Layer 6 of a small transformer language model trained on English Wikipedia (15 layers, counted from 0, width 96).
Take only the direct path to the model's output, skipping the later layers: a vector added to the residual stream pushes a token's score in proportion to its dot product with that token's output vector.

Output vectors of the tokens that the questions are about. A number n stands for n times 0.027.
"lands": -36 17 -20 -4 7 -12 -8 -4 -27 -30 13 9 -27 -18 -39 -34 10 -3 -8 -13 -1 -16 23 0 7 -17 23 -7 -9 24 10 39 -3 20 -66 -23 18 -37 2 -15 -22 72 42 10 11 31 38 7 -11 -35 41 9 22 21 -6 -17 13 -52 14 -15 16 20 16 -10 -30 -2 33 -29 -13 -22 5 -11 7 25 -29 -15 15 -7 19 19 4 -4 -6 76 -17 2 -30 7 42 -54 -20 -26 19 -4 46 36
";": 5 -6 4 17 -6 2 0 12 -6 -6 1 -15 -1 6 6 1 -17 -7 30 4 14 -12 24 13 13 -16 31 -3 5 -16 -7 -7 13 1 5 -3 6 -7 -4 -1 7 -19 -11 -3 9 4 -4 -18 18 -18 9 3 7 -14 1 -11 -5 2 9 -5 45 -24 -14 10 11 -4 -19 -30 -22 -11 31 -17 -4 -2 -24 26 -13 -14 -12 -12 10 4 25 24 -17 -30 -4 8 9 -7 -17 7 16 -1 20 19
"med": -41 -25 -7 -18 28 -13 -7 -10 1 -15 28 6 -14 -43 8 6 29 -1 -11 37 -9 -21 37 6 25 4 55 -11 -53 4 -3 19 -9 -16 -12 -49 32 16 -21 -30 -18 -3 27 47 30 33 16 13 0 13 -29 -23 16 -2 -17 -26 -5 -39 7 25 -34 4 30 -14 -15 -7 22 -15 -48 1 -18 -1 -14 26 -21 1 0 -9 -4 -10 7 -2 -15 -15 -46 -46 -17 48 15 50 54 5 26 35 44 18
"-l": -13 -36 0 -6 20 -8 10 -18 -20 -22 39 6 1 -36 6 -3 23 -14 -2 -10 3 13 8 13 -1 -4 4 -10 -14 8 21 -5 2 -15 -3 -14 17 8 4 11 -24 3 3 2 25 19 48 9 -2 -21 21 -21 16 -7 -24 -3 1 4 24 -16 11 13 -13 -22 17 -1 7 1 -28 -18 0 2 -11 5 -8 1 -17 5 -26 3 14 -7 -1 0 2 -21 14 20 7 -30 22 13 -1 3 12 16
" =\n\n": -4 -17 -27 7 14 22 -8 3 -34 -30 -38 67 -18 -29 -28 3 37 -22 3 30 -35 -20 42 16 18 -27 57 5 21 -22 48 24 27 -30 29 -3 18 1 28 17 -8 -8 36 -35 37 -4 3 -19 -10 7 22 -73 11 0 -7 16 -2 -45 23 -11 6 -34 -25 -26 -47 -4 -11 -20 -37 -6 2 31 -9 38 -12 36 41 75 5 35 -8 -15 8 -6 -59 -28 -6 -21 44 -12 21 -49 -5 -16 13 24
"He": 0 -17 26 50 10 -5 -14 -7 -5 -5 29 -8 0 -22 -6 -13 -23 -16 -21 -33 0 9 20 22 2 -44 34 -15 -43 -10 -1 22 22 13 22 -12 40 -25 6 9 -20 25 9 1 22 15 16 10 -11 -2 28 -58 27 11 6 -21 -8 -1 5 16 -5 -4 8 -10 -10 -13 -9 -13 3 -32 -19 11 -24 -8 -11 -11 51 17 8 -14 12 -12 0 -33 16 -21 -10 8 30 25 -16 -12 28 0 3 7
"uf": -2 -10 4 10 25 -26 -24 -44 -5 -48 4 38 -3 -37 -14 7 14 1 -1 -33 -29 -2 -12 41 4 -23 3 0 -19 -8 -23 5 23 22 -26 -13 17 -13 14 -3 -1 11 41 7 29 35 39 6 30 -15 -12 -50 34 -2 -30 -21 -14 -3 19 -19 13 20 36 -22 -32 -15 16 12 2 -24 40 28 -3 8 1 3 -10 2 11 16 2 1 26 29 -34 -23 -15 19 -11 -14 -4 -25 -6 23 4 28
"roy": -16 3 -17 -21 -8 -15 -22 -2 -12 -1 43 31 0 -26 -24 -26 -4 44 -28 0 -10 7 53 14 15 4 36 -2 -35 8 3 -6 9 25 -60 31 30 1 14 -19 8 38 41 25 10 9 -11 25 9 13 40 -12 -5 22 -7 -41 -18 -28 3 9 -4 18 45 -30 -2 -1 24 -58 -51 -24 2 26 -9 31 -16 19 21 37 6 -32 -27 -4 3 -21 -32 -31 -26 26 -23 -6 -4 -18 4 -7 7 11
"ased": -31 22 11 -31 -1 -15 -7 -3 29 -30 -4 30 -17 14 -3 3 20 8 -35 -12 22 2 -2 32 -3 -23 23 -6 -13 -42 13 -5 7 14 21 -47 40 2 31 -33 14 -23 30 16 19 26 61 33 -4 -12 26 -11 49 -16 -19 -25 6 -47 5 12 33 -12 8 -60 -3 -41 46 2 -52 -37 18 12 -22 35 17 -23 12 -19 17 22 -2 -6 -33 -8 -26 -62 8 13 2 -6 55 2 6 -36 -14 35
"ian": -12 -18 13 23 16 -10 2 -21 -15 -28 1 6 -11 -18 14 -5 43 -6 -13 -21 -9 0 26 29 -13 14 -21 13 -36 10 5 46 -5 -8 -31 19 20 -27 7 -27 -27 14 12 21 32 -6 -5 5 0 2 24 11 2 -35 -29 -2 -15 2 -36 -26 -13 -3 -24 16 8 34 6 -14 -2 5 40 -7 -20 -4 1 -22 2 -1 22 43 14 -5 6 7 19 -5 -20 -2 17 -28 -12 12 -7 -4 5 41
"day": -12 -4 14 27 49 -15 12 -52 -6 -54 41 -5 -1 -71 -14 -21 13 52 -32 26 -21 7 49 20 -6 -35 66 -21 15 -17 -6 94 25 28 -61 -37 4 15 0 -30 0 44 47 30 19 9 24 -15 -28 20 -28 -26 53 -27 -2 -41 11 -3 -6 23 7 -37 -9 14 -35 -2 21 -48 -46 -27 24 24 -49 19 -43 12 2 30 24 38 34 -12 -41 17 -62 -42 -4 41 -21 30 -47 -32 27 13 8 30
"',": -33 -39 35 14 3 -10 4 2 -39 -49 16 6 -38 -57 -36 -18 -8 -4 -14 -23 10 32 33 34 -2 -34 65 -6 -5 -35 -25 6 7 38 22 2 19 7 32 -5 -11 -2 24 16 51 -3 48 -7 -2 -4 34 -31 6 -26 -29 -17 -7 2 -6 -27 1 -12 13 -17 -41 19 -9 -39 -24 -10 -9 49 23 -8 16 6 16 29 -22 -2 20 -7 24 38 -6 -15 -25 4 -10 13 5 -3 5 29 23 8
" et": -6 -27 5 5 24 -17 -2 -4 -4 -1 -5 27 4 -11 1 -10 3 6 -9 -18 -1 13 31 12 -6 -20 26 -9 8 -1 15 16 -14 8 -16 -19 4 -10 13 1 -8 41 7 11 20 19 12 -1 -12 -14 -1 -6 3 -21 -9 -12 -4 -23 14 -25 19 -8 22 -39 -11 -3 2 -39 -27 -14 -5 8 -7 -6 0 0 -10 -2 5 31 0 -9 29 32 9 -7 2 -10 5 7 -1 -14 -6 30 2 13
"reek": 2 -28 -1 6 37 -12 -13 -12 -34 -18 29 25 -8 -20 0 -13 18 27 -46 -40 -4 -23 19 11 11 -15 -14 -21 -37 7 54 7 -25 26 -34 14 37 -19 10 -3 -35 53 31 37 46 -2 -1 -8 -23 -12 23 -15 5 -26 9 -43 -15 2 14 -33 38 -43 -3 -22 11 -17 32 -25 -29 -5 0 55 -26 37 13 -19 27 1 14 33 -14 -3 11 46 -26 -17 -20 2 27 -36 15 -54 -6 6 62 28
"wards": 25 -11 -66 16 -3 1 -2 -40 -35 -33 17 9 23 -33 -84 -37 -9 18 -34 12 2 26 32 15 -1 -11 17 -20 -40 -14 22 9 23 17 -10 -27 12 36 9 -10 -1 40 42 -25 26 25 -24 35 37 -10 11 -4 44 37 -16 -23 18 -12 31 25 30 14 -12 -4 -33 18 13 -44 -18 -5 17 0 -33 6 -33 -6 10 -10 18 26 -9 -5 -7 9 -64 3 -39 1 2 12 -4 15 16 -32 28 37
"ifornia": -40 2 -1 -10 -14 -23 -24 -50 -21 -18 62 -19 -28 -39 -21 -8 -8 56 -22 -7 -26 29 27 -6 -28 15 36 -9 -32 -36 35 44 11 40 -58 -42 64 -19 16 -27 -20 52 28 -1 58 -13 -2 -9 -20 27 32 -46 28 5 -6 -38 -8 -38 40 -33 -5 22 39 -7 -10 -39 18 -1 -18 -48 5 15 -33 36 9 -35 -15 30 61 9 10 -15 25 31 3 -73 -35 34 18 29 16 -21 25 23 14 47

Output weights of attention head 0. The head adds the sum of these rows, row i times number i of z. A number n stands for n times 0.0055.
o0: -54 15 -17 -4 -27 -9 5 -22 -31 40 -6 -17 38 -15 -8 -26 -43 -1 37 -2 -37 -37 -41 -12 -1 19 -34 16 31 -50 -24 -38 36 25 17 9 47 4 -35 -20 3 18 -27 21 13 -13 -5 14 -16 26 -19 23 -18 5 -8 -14 -24 -5 -27 21 8 33 27 0 -20 -28 -6 24 16 -13 34 9 -58 7 10 -43 17 -40 5 9 45 34 -6 -19 75 14 -24 -2 7 20 22 34 -14 -4 -13 6
o1: 16 -20 -1 24 -2 8 -16 3 15 -10 20 -57 8 -9 1 -1 22 -17 -7 32 -28 6 29 16 4 -1 -3 -49 -25 17 -21 6 -1 8 -14 13 14 22 -11 -40 11 13 -51 7 35 2 -1 40 -7 12 56 -14 -7 37 1 1 54 0 0 16 -10 27 -14 -27 -19 -14 42 2 -17 -2 -18 -16 1 0 4 -16 54 62 19 -12 -9 -17 -68 -24 -43 2 -40 12 8 58 -43 -39 32 -39 74 -19
o2: -9 1 -25 -16 -9 4 39 -17 -22 17 7 65 4 2 -18 39 -49 28 23 -18 3 -33 -24 15 -27 -24 8 36 36 -42 29 12 10 -14 7 6 5 -30 15 -15 2 3 27 -50 -41 3 9 -18 31 -10 -2 21 -8 -35 20 -23 -22 -10 33 21 18 15 -13 -2 3 4 -10 -1 13 -42 -10 17 -4 -15 1 -32 -15 9 -14 17 24 -9 0 47 25 15 -26 -6 8 -16 0 37 -1 -11 -12 27
o3: -13 9 8 22 -22 -73 0 -35 22 10 12 -36 9 -17 3 -34 -33 -11 18 -40 -42 4 -34 27 -34 -13 -17 48 5 1 -47 12 -4 13 41 6 38 -12 9 26 2 -19 47 16 33 -37 -39 -24 31 -17 -22 42 -9 16 -43 7 -15 10 -41 23 18 -11 -31 1 33 -29 12 40 -24 13 26 -20 6 36 -2 1 -19 -39 1 7 -21 -8 -21 18 47 1 26 -9 38 -17 26 60 -28 17 -29 2
o4: -19 -3 14 -9 22 -24 31 -26 30 29 -9 48 -16 -45 3 -30 10 -8 -1 -14 -4 12 -13 27 -30 16 -7 0 32 -6 16 3 -8 17 22 9 -17 14 7 42 2 -18 6 6 -47 -15 -4 -2 7 -31 -25 14 -25 -28 15 -13 -13 12 31 -7 9 6 -18 -21 1 14 7 7 9 -7 1 0 -11 15 -3 -8 -21 -30 -7 -1 14 -34 -2 -9 -8 -7 26 6 36 -43 32 11 1 51 -39 7
o5: 23 -47 -18 -6 5 -11 21 1 30 -11 -5 -65 -2 19 19 -15 10 -50 -1 41 31 17 36 -33 -27 8 -39 -24 -15 15 3 12 -30 -8 -30 -12 -41 12 -18 6 -16 -5 -43 -22 51 3 -4 38 35 -6 26 -7 49 6 -22 10 30 -10 24 -18 33 -46 -17 -11 22 28 28 -67 30 -29 24 7 17 1 11 17 62 47 -41 -9 -3 7 -15 -1 -50 -11 15 -4 -30 12 -43 2 -13 -33 95 15
o6: -1 -16 -4 8 -1 -14 16 15 -7 12 -15 18 -23 -16 -18 -8 -14 21 14 15 -45 12 -22 2 -7 -15 -17 -3 21 -29 -30 2 8 8 -6 37 31 -1 -2 -6 15 -2 44 10 -11 -6 13 4 17 22 12 23 5 -38 26 -9 -9 44 3 -10 19 -1 17 -26 -67 13 9 48 -7 16 -3 16 -11 16 22 -46 -19 -12 -12 -7 3 1 -20 15 -15 11 -15 -14 10 -33 3 -22 -12 9 -22 22
o7: 25 -3 4 16 22 24 17 -33 -28 -7 30 6 7 -10 -6 -18 3 39 -41 6 -39 -8 -9 -26 8 -18 -11 -10 -17 -25 27 9 -15 -11 -37 14 3 7 25 -44 35 19 7 3 -1 -29 -24 21 -5 0 10 -11 30 3 5 -25 -9 14 -7 38 4 -35 19 4 6 -4 33 -3 10 -19 42 9 -11 -19 23 -34 -5 24 -2 -3 -26 13 2 3 -12 7 -5 -40 -23 -9 -28 2 2 6 9 5
o8: 4 -44 16 16 -3 -1 0 -25 26 -3 -14 -48 -33 -14 24 -35 -3 -19 26 40 -14 15 6 13 -16 60 20 -23 6 6 -49 15 -1 24 20 11 -6 20 -17 -7 -47 1 -59 36 36 11 -2 -16 -37 -12 -15 29 -17 -6 -25 51 28 17 -15 -25 2 -43 -33 -6 -5 -9 4 -61 -43 20 35 -18 17 50 -37 15 30 -29 -9 -2 44 5 -23 -19 -24 4 23 33 22 20 22 53 3 1 27 12
o9: 7 -21 16 1 27 -21 5 28 33 -54 -14 -66 -23 -4 20 -22 20 -41 -8 18 3 52 10 7 -17 -9 6 -1 -22 29 -66 13 8 -18 13 5 -21 -2 7 -5 14 -12 -33 22 72 -16 15 28 -20 2 47 1 21 -9 -25 -12 33 15 -9 -47 11 -26 12 -23 10 9 46 -41 -17 12 28 -4 17 29 -11 -8 4 10 -17 -34 0 25 33 -11 -10 12 3 16 23 -20 5 13 -36 14 9 22
o10: -37 -2 7 34 28 20 -17 -46 -13 16 27 -12 27 -10 -1 23 38 20 -49 -48 -35 21 -6 22 -34 25 -35 -6 46 -7 28 4 37 21 -3 14 -16 -18 -58 8 31 -16 -18 3 0 35 -9 15 8 -16 -17 11 -1 -32 -1 -19 46 -6 6 -11 17 -26 -35 -57 50 11 26 -13 18 -22 59 -34 -26 10 17 -4 26 37 -9 26 -1 -25 24 -80 -50 -55 32 7 42 67 -43 21 12 11 5 -42
o11: 10 -10 34 29 19 -1 -1 1 8 0 39 -18 15 24 21 6 2 30 -28 -19 -39 17 10 -38 29 -8 3 -20 -10 4 30 -8 -7 -26 -16 -15 -43 -6 12 30 -9 20 -21 9 21 -24 13 40 4 15 31 29 -4 -49 -11 -1 -18 13 -13 8 -17 -33 7 -6 -27 -14 -21 3 -6 9 1 -8 33 3 20 5 -5 29 -9 27 -4 38 -2 -11 10 -13 8 -8 2 -15 -13 -32 -14 -17 22 11
o12: -1 -8 -2 18 -26 -10 -10 13 3 19 -22 28 35 21 11 3 5 23 13 30 4 -6 -27 -4 16 4 -7 -17 -39 -4 23 21 8 -26 -23 19 30 4 -13 -26 2 16 -33 -23 6 13 21 30 0 16 -1 22 26 22 6 -15 16 -15 -4 5 -21 5 -21 7 -7 13 53 -1 37 -12 -6 -10 7 -18 11 -26 32 25 -1 11 -21 -39 -23 -8 -19 17 -14 -33 -24 25 -55 -61 -11 -34 46 -21
o13: -29 30 -9 8 15 -17 -1 -17 -19 17 11 -7 39 15 15 -15 -33 31 15 13 -15 13 -1 2 -21 16 -24 -18 31 -16 1 -15 16 33 -10 -4 20 0 -18 1 6 3 -2 10 -39 22 6 -41 15 15 -10 12 -3 41 32 -17 -19 -13 -50 3 9 -7 6 24 9 -1 -48 32 -11 -19 -10 4 -76 -22 20 -51 9 4 -5 46 -52 -10 27 -8 -19 2 -14 -12 -13 12 -14 46 29 -8 6 8
o14: -9 8 -13 19 6 -16 9 61 1 6 0 32 -6 42 -9 57 -10 12 -4 -8 15 46 -24 16 20 -35 27 61 -26 46 13 25 6 -46 18 -14 -20 -28 -13 35 -9 -12 8 -10 -21 24 1 -11 -34 -5 33 -5 1 51 -13 -12 -10 -16 -16 -10 -27 -14 -15 17 26 2 9 -12 -33 -30 -67 -13 6 -18 20 -16 -17 52 -4 21 -5 29 24 15 23 -1 0 16 5 -29 -86 -22 -23 -5 -49 -12
o15: -26 -29 -7 29 8 12 13 25 -11 -13 -11 6 -4 5 -1 44 5 -7 -2 9 -13 39 15 -4 -27 -29 -27 5 18 -13 43 -12 39 -13 -31 65 -10 -23 -68 15 37 -7 -15 2 -30 22 49 25 7 6 20 2 11 -34 32 -17 -11 20 -2 0 18 -14 -31 -33 16 32 -6 -33 -17 -35 -1 3 -13 -31 31 -23 -23 31 -33 10 -39 36 -6 15 -29 -1 17 8 -5 -25 -56 49 21 -30 10 8
o16: -5 26 -25 -33 -16 -8 -17 42 -9 21 34 -9 48 31 12 -6 0 -6 1 7 13 12 16 -20 -16 -11 -37 -21 -29 13 21 -6 5 0 -3 32 18 9 -10 2 34 45 -8 -21 9 10 22 11 3 28 5 10 32 9 9 -36 2 -14 21 5 20 10 -5 16 0 28 49 -10 34 0 -29 14 -31 -28 23 -12 5 38 -27 -3 -55 -34 33 -7 -31 6 -24 -12 -27 -11 -55 8 -76 -19 -3 -56
o17: 59 8 -3 -21 5 -38 -9 -8 11 -9 11 5 37 -9 -24 -33 -33 2 -7 -10 -12 -29 -4 11 -12 -11 -13 9 -18 -3 -4 -4 -46 27 13 -22 42 26 44 -42 -8 -6 72 17 34 -24 -63 6 34 -11 -8 11 20 23 -29 35 -20 3 -35 46 10 -10 34 33 6 7 -25 56 7 30 -14 8 18 17 9 -21 27 -13 11 -8 -29 -17 -10 -1 -1 4 -13 -64 -25 -15 41 -13 -3 20 8 -4
o18: -28 8 -8 61 -16 27 15 22 -92 55 0 43 -10 -20 -50 65 -41 27 29 -9 -21 -21 2 -4 6 7 -2 22 20 -52 3 -13 12 28 -41 42 30 -26 -16 -14 -17 6 59 -7 -67 15 -31 -19 -37 16 3 -2 -31 -5 44 -4 -23 31 15 44 6 -7 -34 -3 -10 4 -36 35 7 -18 2 9 -27 -32 14 -31 -14 6 -29 12 46 22 -29 13 35 3 -4 11 18 -6 -30 16 34 -35 -16 19
o19: -32 -18 5 12 25 23 22 -9 -9 -9 -25 60 -33 -59 -13 21 1 -19 -7 -13 19 14 -16 16 -8 -16 53 18 5 -22 40 -12 9 -42 27 -3 -33 -9 30 27 9 -8 5 44 -20 -15 25 2 -5 -38 5 -32 -17 -79 16 5 -3 14 17 -2 -18 -43 -24 -42 2 4 -41 -11 -1 -23 30 -4 2 12 -10 -25 -15 -20 16 4 50 48 -8 -36 21 -24 41 40 43 -20 29 -12 23 36 -13 37
o20: -5 12 18 15 23 -23 -21 -33 -50 41 4 17 -16 -19 -21 -11 26 27 -14 -29 -9 2 -19 1 -10 17 24 -1 25 -20 2 18 -1 4 37 -51 -10 -12 10 5 12 -25 0 -15 1 4 -50 -22 -5 1 -1 9 -7 -10 -21 5 18 -12 7 6 -10 39 -4 -6 0 5 5 36 36 1 25 -11 -14 9 12 -3 24 -1 24 19 48 -10 25 -50 3 -50 3 -13 6 1 45 -24 0 35 -36 -27
o21: -26 12 14 21 12 -23 -7 4 12 -10 -47 -25 19 -13 2 -19 11 -17 32 6 12 21 -33 20 -3 -2 42 15 -19 -9 -52 2 -7 -24 65 -10 17 -9 17 9 -23 10 -12 26 43 19 9 25 -13 -18 -13 8 4 -4 -8 -1 -2 -3 -20 -23 8 -8 -5 -20 -14 -23 41 9 -16 8 5 -27 1 29 -12 -4 -5 -56 21 -38 5 11 44 -17 6 28 -14 11 57 -14 24 -29 -35 30 -52 23
o22: -27 1 -14 -6 -8 1 13 -13 -21 3 9 -21 41 -10 -25 6 -35 2 17 27 -9 -26 -8 45 -6 14 0 6 -12 -3 20 5 -2 -13 -9 -26 39 20 5 6 0 18 8 2 -9 6 -21 21 -9 -3 28 -55 -22 65 25 8 0 -49 -6 26 21 8 -7 31 2 -3 6 20 14 -31 -4 12 -48 -35 8 -33 31 39 17 -7 -15 -8 -38 34 -13 1 -22 0 21 32 -42 17 49 -78 27 14
o23: -14 3 9 3 -7 26 47 -21 16 -19 -36 37 -9 -29 -12 27 -11 22 6 -28 21 14 -38 28 -13 13 35 66 36 9 -50 -19 2 -15 34 -16 -24 -3 10 2 -25 -19 15 31 -23 7 18 -14 -18 -20 -3 8 -25 -39 -30 -24 -13 8 11 -31 -9 -23 4 -12 -3 -28 -7 -25 -60 -10 18 -2 15 24 -34 1 -36 -62 16 14 38 32 40 -6 56 3 17 23 41 -36 44 21 -26 62 -73 45
o24: 8 16 9 18 -1 -7 14 -33 10 -12 29 1 42 17 12 24 14 -11 -23 -17 -2 2 12 -28 -2 -27 -22 21 -12 8 43 -4 -42 15 20 37 1 -22 24 -3 -19 -8 14 -22 -2 -14 -11 9 49 -10 15 0 12 1 -28 17 -21 2 25 33 22 -36 -28 3 38 -4 -16 14 -2 2 -12 -15 15 -12 40 -5 7 44 -1 15 -11 -27 -31 -32 -60 -19 29 -4 14 -13 -50 -16 26 -8 37 -47
o25: 38 41 17 17 -5 -25 -32 -7 -43 9 32 -5 30 11 -15 16 -9 13 -2 -43 -48 -15 10 -18 -17 -21 -49 7 -25 7 17 -15 43 19 -25 36 32 -14 -20 1 13 23 71 31 -31 -19 -56 -32 24 3 -22 27 17 30 27 -10 -32 28 -74 53 18 -17 27 -3 17 -13 -40 45 6 28 21 33 -2 24 37 0 -63 -11 -9 2 -48 13 33 11 -13 -2 14 -49 9 -32 19 12 -22 7 -34 -31
o26: -13 -5 -2 51 -8 27 5 0 -88 45 10 39 -9 -8 -52 46 -28 34 31 -4 -23 -26 8 -15 2 14 -3 2 -3 -35 26 5 17 8 -66 42 22 -3 -12 7 -20 29 63 -10 -73 2 -28 -1 -14 13 4 2 -23 25 34 -16 -30 -1 4 49 7 2 -33 -10 -28 -4 -20 44 30 7 2 42 -13 -13 29 -19 -15 1 15 -10 7 -24 -35 24 -5 12 -4 -29 0 -12 -32 -16 30 -28 10 27
o27: -14 -4 4 3 1 5 42 2 -43 16 36 7 20 -21 -22 9 -38 60 -26 22 -18 -3 14 23 -26 24 27 -36 21 -12 17 -11 -4 -12 -38 10 13 17 19 19 5 9 15 -8 -26 16 -5 10 7 40 34 2 6 -12 -1 -20 2 4 21 29 13 10 7 30 -41 8 -19 -14 17 -35 -10 3 -19 -37 15 -4 18 35 -28 13 -3 -8 -5 32 8 11 -23 12 -39 7 -7 0 26 -45 5 27
o28: 17 -15 0 6 17 -24 24 10 -9 0 -9 36 -22 -3 -7 -9 -2 3 -28 53 -24 25 -15 21 12 12 1 4 10 4 24 -33 -15 3 14 4 -12 20 20 35 -45 -17 -13 -1 -16 16 2 21 -2 18 52 -20 -21 -21 21 -15 17 -6 19 -12 2 14 39 -18 -60 18 -4 24 -13 13 -60 22 7 -12 9 -21 27 34 -9 -7 25 -6 3 -23 -28 -12 -20 25 -8 -30 2 -39 36 4 -11 5
o29: 23 1 29 -26 -15 -44 -14 48 16 -49 -21 1 -33 23 -3 -36 20 -33 27 22 15 54 -22 5 20 -32 -32 -4 -57 13 -17 41 44 -39 23 9 22 -6 5 -15 30 -2 -14 0 4 -9 28 -7 1 27 36 8 15 8 51 20 8 23 -32 -56 -2 -30 34 -16 -21 11 60 -3 -24 31 -18 55 39 22 26 -57 -49 4 -8 -32 -24 -9 92 24 -39 64 -11 -50 10 -48 12 -54 -37 7 -50 5
o30: 24 17 9 -4 11 14 19 17 -50 -20 15 40 -10 -8 5 33 -15 32 -15 31 -7 11 0 22 -12 -11 -36 9 8 23 -9 16 7 -13 -47 29 20 22 -29 -24 31 18 20 20 -50 21 -9 -3 -18 6 7 -9 5 15 27 0 -6 34 -24 -1 7 3 7 15 -20 31 36 18 -36 -34 -15 47 -54 -2 19 -31 -48 6 -15 -10 -20 38 47 5 10 21 5 -28 -28 -33 -27 42 -16 14 -46 5
o31: 15 -13 13 -1 -21 -19 -3 6 -12 7 -40 30 -14 29 21 15 23 2 -31 -24 14 -18 1 -31 -14 -2 13 15 4 -12 -19 14 -17 29 1 6 5 -23 -47 26 -1 4 13 -6 12 6 -17 4 4 -10 -8 41 -2 -34 -44 5 -24 10 17 -18 -66 60 1 4 -32 17 6 0 20 12 13 -35 25 -6 9 45 -26 -1 16 12 36 -17 5 -18 51 -23 1 -33 -30 -13 68 -7 -14 34 -2 -10

Each question shows a token from some text and the vector z that the head gathered there. A number n stands for n times 0.016.

"ations": 2 5 -6 -18 -2 -9 17 -4 6 17 -15 -8 -7 8 -21 2 4 -12 -25 3 -7 13 -2 0 -24 4 -9 8 8 30 4 -11
Pushed down most: "He"

" car": 0 5 -3 5 5 -4 2 -7 -6 -3 4 -6 7 3 0 2 8 1 2 5 2 4 1 -12 6 3 3 -6 -3 6 -8 -7
Pushed up most: "He"

"ate": -12 3 -8 9 6 -1 -2 1 -6 8 3 1 -10 -8 7 -3 1 6 -9 9 7 -2 -4 1 4 5 -12 -10 -1 2 0 0
Pushed up most: "ased"

" ": -12 8 -8 -12 6 0 2 -1 -9 4 4 -8 6 3 3 5 6 2 -6 3 -4 4 1 -2 4 -1 1 -2 7 14 3 -13
Pushed up most: " =\n\n"

" and": -12 0 11 4 -5 0 -1 10 -5 2 -1 4 12 0 15 0 -1 6 1 -1 -4 6 1 4 1 -12 -3 6 -17 -1 -1 -1
Which two tokens does it push up most, strongest first? "lands", "day"

" ex": 2 3 -7 -2 -8 10 -2 -3 5 3 9 6 -2 8 -4 9 5 -8 -5 -5 -5 -11 -5 -5 0 7 -11 5 4 -7 5 0
Which three tokens does it push up most, strongest first? "day", "roy", "wards"

" ab": -17 19 -10 21 -5 -2 -13 1 -20 8 24 1 -7 -14 29 -7 3 4 6 2 24 -4 8 -8 15 11 -6 -22 -7 -10 -5 10
Pushed down most: "',"

" the": -4 -12 10 -7 -4 6 -5 -6 -4 -4 -6 -1 2 -2 10 -2 7 -3 -6 -7 -2 -1 0 3 -3 -3 -7 4 5 2 1 7
Pushed up most: " et"

"el": -8 -4 7 -5 -5 3 4 7 -6 3 -9 6 6 1 -1 -7 1 6 -14 -4 -2 8 -2 -2 0 -6 -2 6 -2 9 -6 -1
Pushed up most: "lands"

"ows": 0 -4 12 -16 -16 -5 -14 -7 -11 -10 -3 -1 4 -8 8 -10 -11 -3 -14 2 -7 11 6 12 -8 -17 -19 3 -3 -7 -10 -9
Which three tokens does it push up most, strongest first? "med", "ased", " =\n\n"

" inv": -9 -8 4 -3 -1 -13 12 3 -4 -3 -24 4 -3 4 -20 -15 0 19 -25 2 1 11 -3 -10 -5 14 0 10 9 19 -7 -14
Which three tokens does it push up most, strongest first? "uf", "reek", "',"

"and": -4 -7 3 -12 -9 11 -8 -2 -7 -2 -3 5 1 0 6 -4 6 1 -10 -8 0 -8 0 -6 -1 1 -5 2 6 0 1 8
Which two tokens does it push up most, strongest first? "roy", "wards"

" as": -20 -4 1 18 -14 -3 -17 17 -2 1 -1 0 11 -1 19 -2 -7 23 7 -4 -6 -2 2 -1 1 18 -3 -7 -34 7 14 0
Pushed up most: "ian"

"ut": -13 2 -8 2 2 -7 5 10 -16 6 8 7 -2 -5 0 -1 9 5 -5 9 11 -7 -11 -5 7 8 -2 -2 -1 3 4 10
Which three tokens does it push up most, strongest first? "reek", "uf", "roy"

" red": 3 7 -3 2 0 0 2 -5 -7 -2 5 -4 9 3 1 2 8 1 2 3 3 5 3 -12 6 4 3 -4 -1 5 -7 -6
Pushed down most: "',"

"iron": -2 -8 5 -8 -8 8 -6 -3 -5 -4 -3 3 2 2 5 -4 5 -1 -7 -10 -1 -6 0 -3 -2 -1 -5 3 4 -1 -1 8
Which three tokens does it push up most, strongest first? "roy", "wards", "lands"

" her": -2 2 -5 4 2 -1 1 0 -9 5 -7 -3 -1 -5 -1 -4 -2 4 -8 4 4 5 1 -1 -1 -5 -2 0 2 0 -6 -1
Pushed down most: "day"

"or": -7 -7 5 1 -1 -11 7 12 -17 3 0 4 -5 -3 9 -1 12 8 -7 -8 1 0 -14 10 4 14 -6 2 3 9 14 0
Pushed up most: "uf"

"ment": -7 -3 5 -10 -1 1 5 6 -1 -3 -5 3 6 3 -7 -6 5 3 -17 -2 -2 5 -1 -4 -2 -9 -5 9 -3 5 -5 -4
Pushed down most: "ian"

"ator": 7 20 -16 6 11 -5 12 2 1 17 24 -4 -1 24 -4 23 4 -21 -17 -5 -7 8 3 1 -1 -1 -3 17 0 9 -2 -36
Pushed down most: " =\n\n"

"a": -2 1 -7 -9 -1 7 3 0 -4 3 -5 3 -1 4 -2 4 5 -1 -8 -1 -3 -8 -3 -7 -2 -1 -4 2 7 0 8 4
Pushed up most: "roy"

" However": 2 2 1 7 -1 -7 -3 5 -17 3 5 5 0 -2 7 -4 -3 8 -9 3 7 0 0 4 -1 9 -8 -2 -2 0 1 2
Pushed down most: "day"

" pro": -2 3 -3 -1 7 0 11 4 -9 1 -3 3 8 10 -1 5 8 4 -4 0 -4 -4 0 -15 3 11 6 -2 -1 21 8 -4
Which three tokens does it push up most, strongest first? "reek", "roy", "wards"

".": -24 89 -36 -60 -44 91 4 16 25 28 2 -5 23 7 -31 13 21 2 -40 -53 -17 -21 28 -90 0 -18 -3 18 9 26 2 -28
Pushed up most: "wards"

",": 7 10 5 -9 5 14 16 11 -14 -4 24 3 15 14 -15 25 5 10 14 4 0 -5 5 -12 6 4 10 17 7 -4 13 4
Pushed up most: "wards"

"is": -4 4 -10 -20 -7 19 -1 -4 9 9 4 10 -12 5 -10 13 7 -18 -16 -2 -9 -16 -4 -2 -4 -3 -17 13 14 -11 10 3
Pushed down most: "uf"

"e": 2 3 -2 13 -5 -3 -4 -7 -5 5 8 -6 -3 -1 5 -2 2 1 -3 -3 5 4 0 1 -6 9 -5 -10 -8 -4 2 6
Pushed up most: "ian"

"es": -14 11 -16 -11 0 4 -7 -2 -20 13 6 -14 -14 5 8 1 -3 0 -11 15 5 -12 22 -19 1 4 -10 -10 5 17 1 -12
Pushed down most: "ian"

"it": -2 -5 5 -7 -2 -5 4 8 -1 -10 -4 0 6 6 -15 -8 8 5 -14 -4 1 3 -3 -9 -2 3 -3 5 -6 5 -3 -4
Pushed down most: "-l"

"ired": 1 13 0 1 4 -6 5 0 -1 1 2 -5 5 4 3 5 5 -7 3 -2 1 -1 -4 -7 1 1 2 -2 -3 8 0 -4
Pushed up most: "roy"

" cont": -2 -1 -2 11 -3 2 -5 -3 -8 3 -5 -4 3 -8 18 -4 1 4 0 3 5 1 5 -7 3 0 2 -5 -2 -4 -6 3
Pushed down most: "day"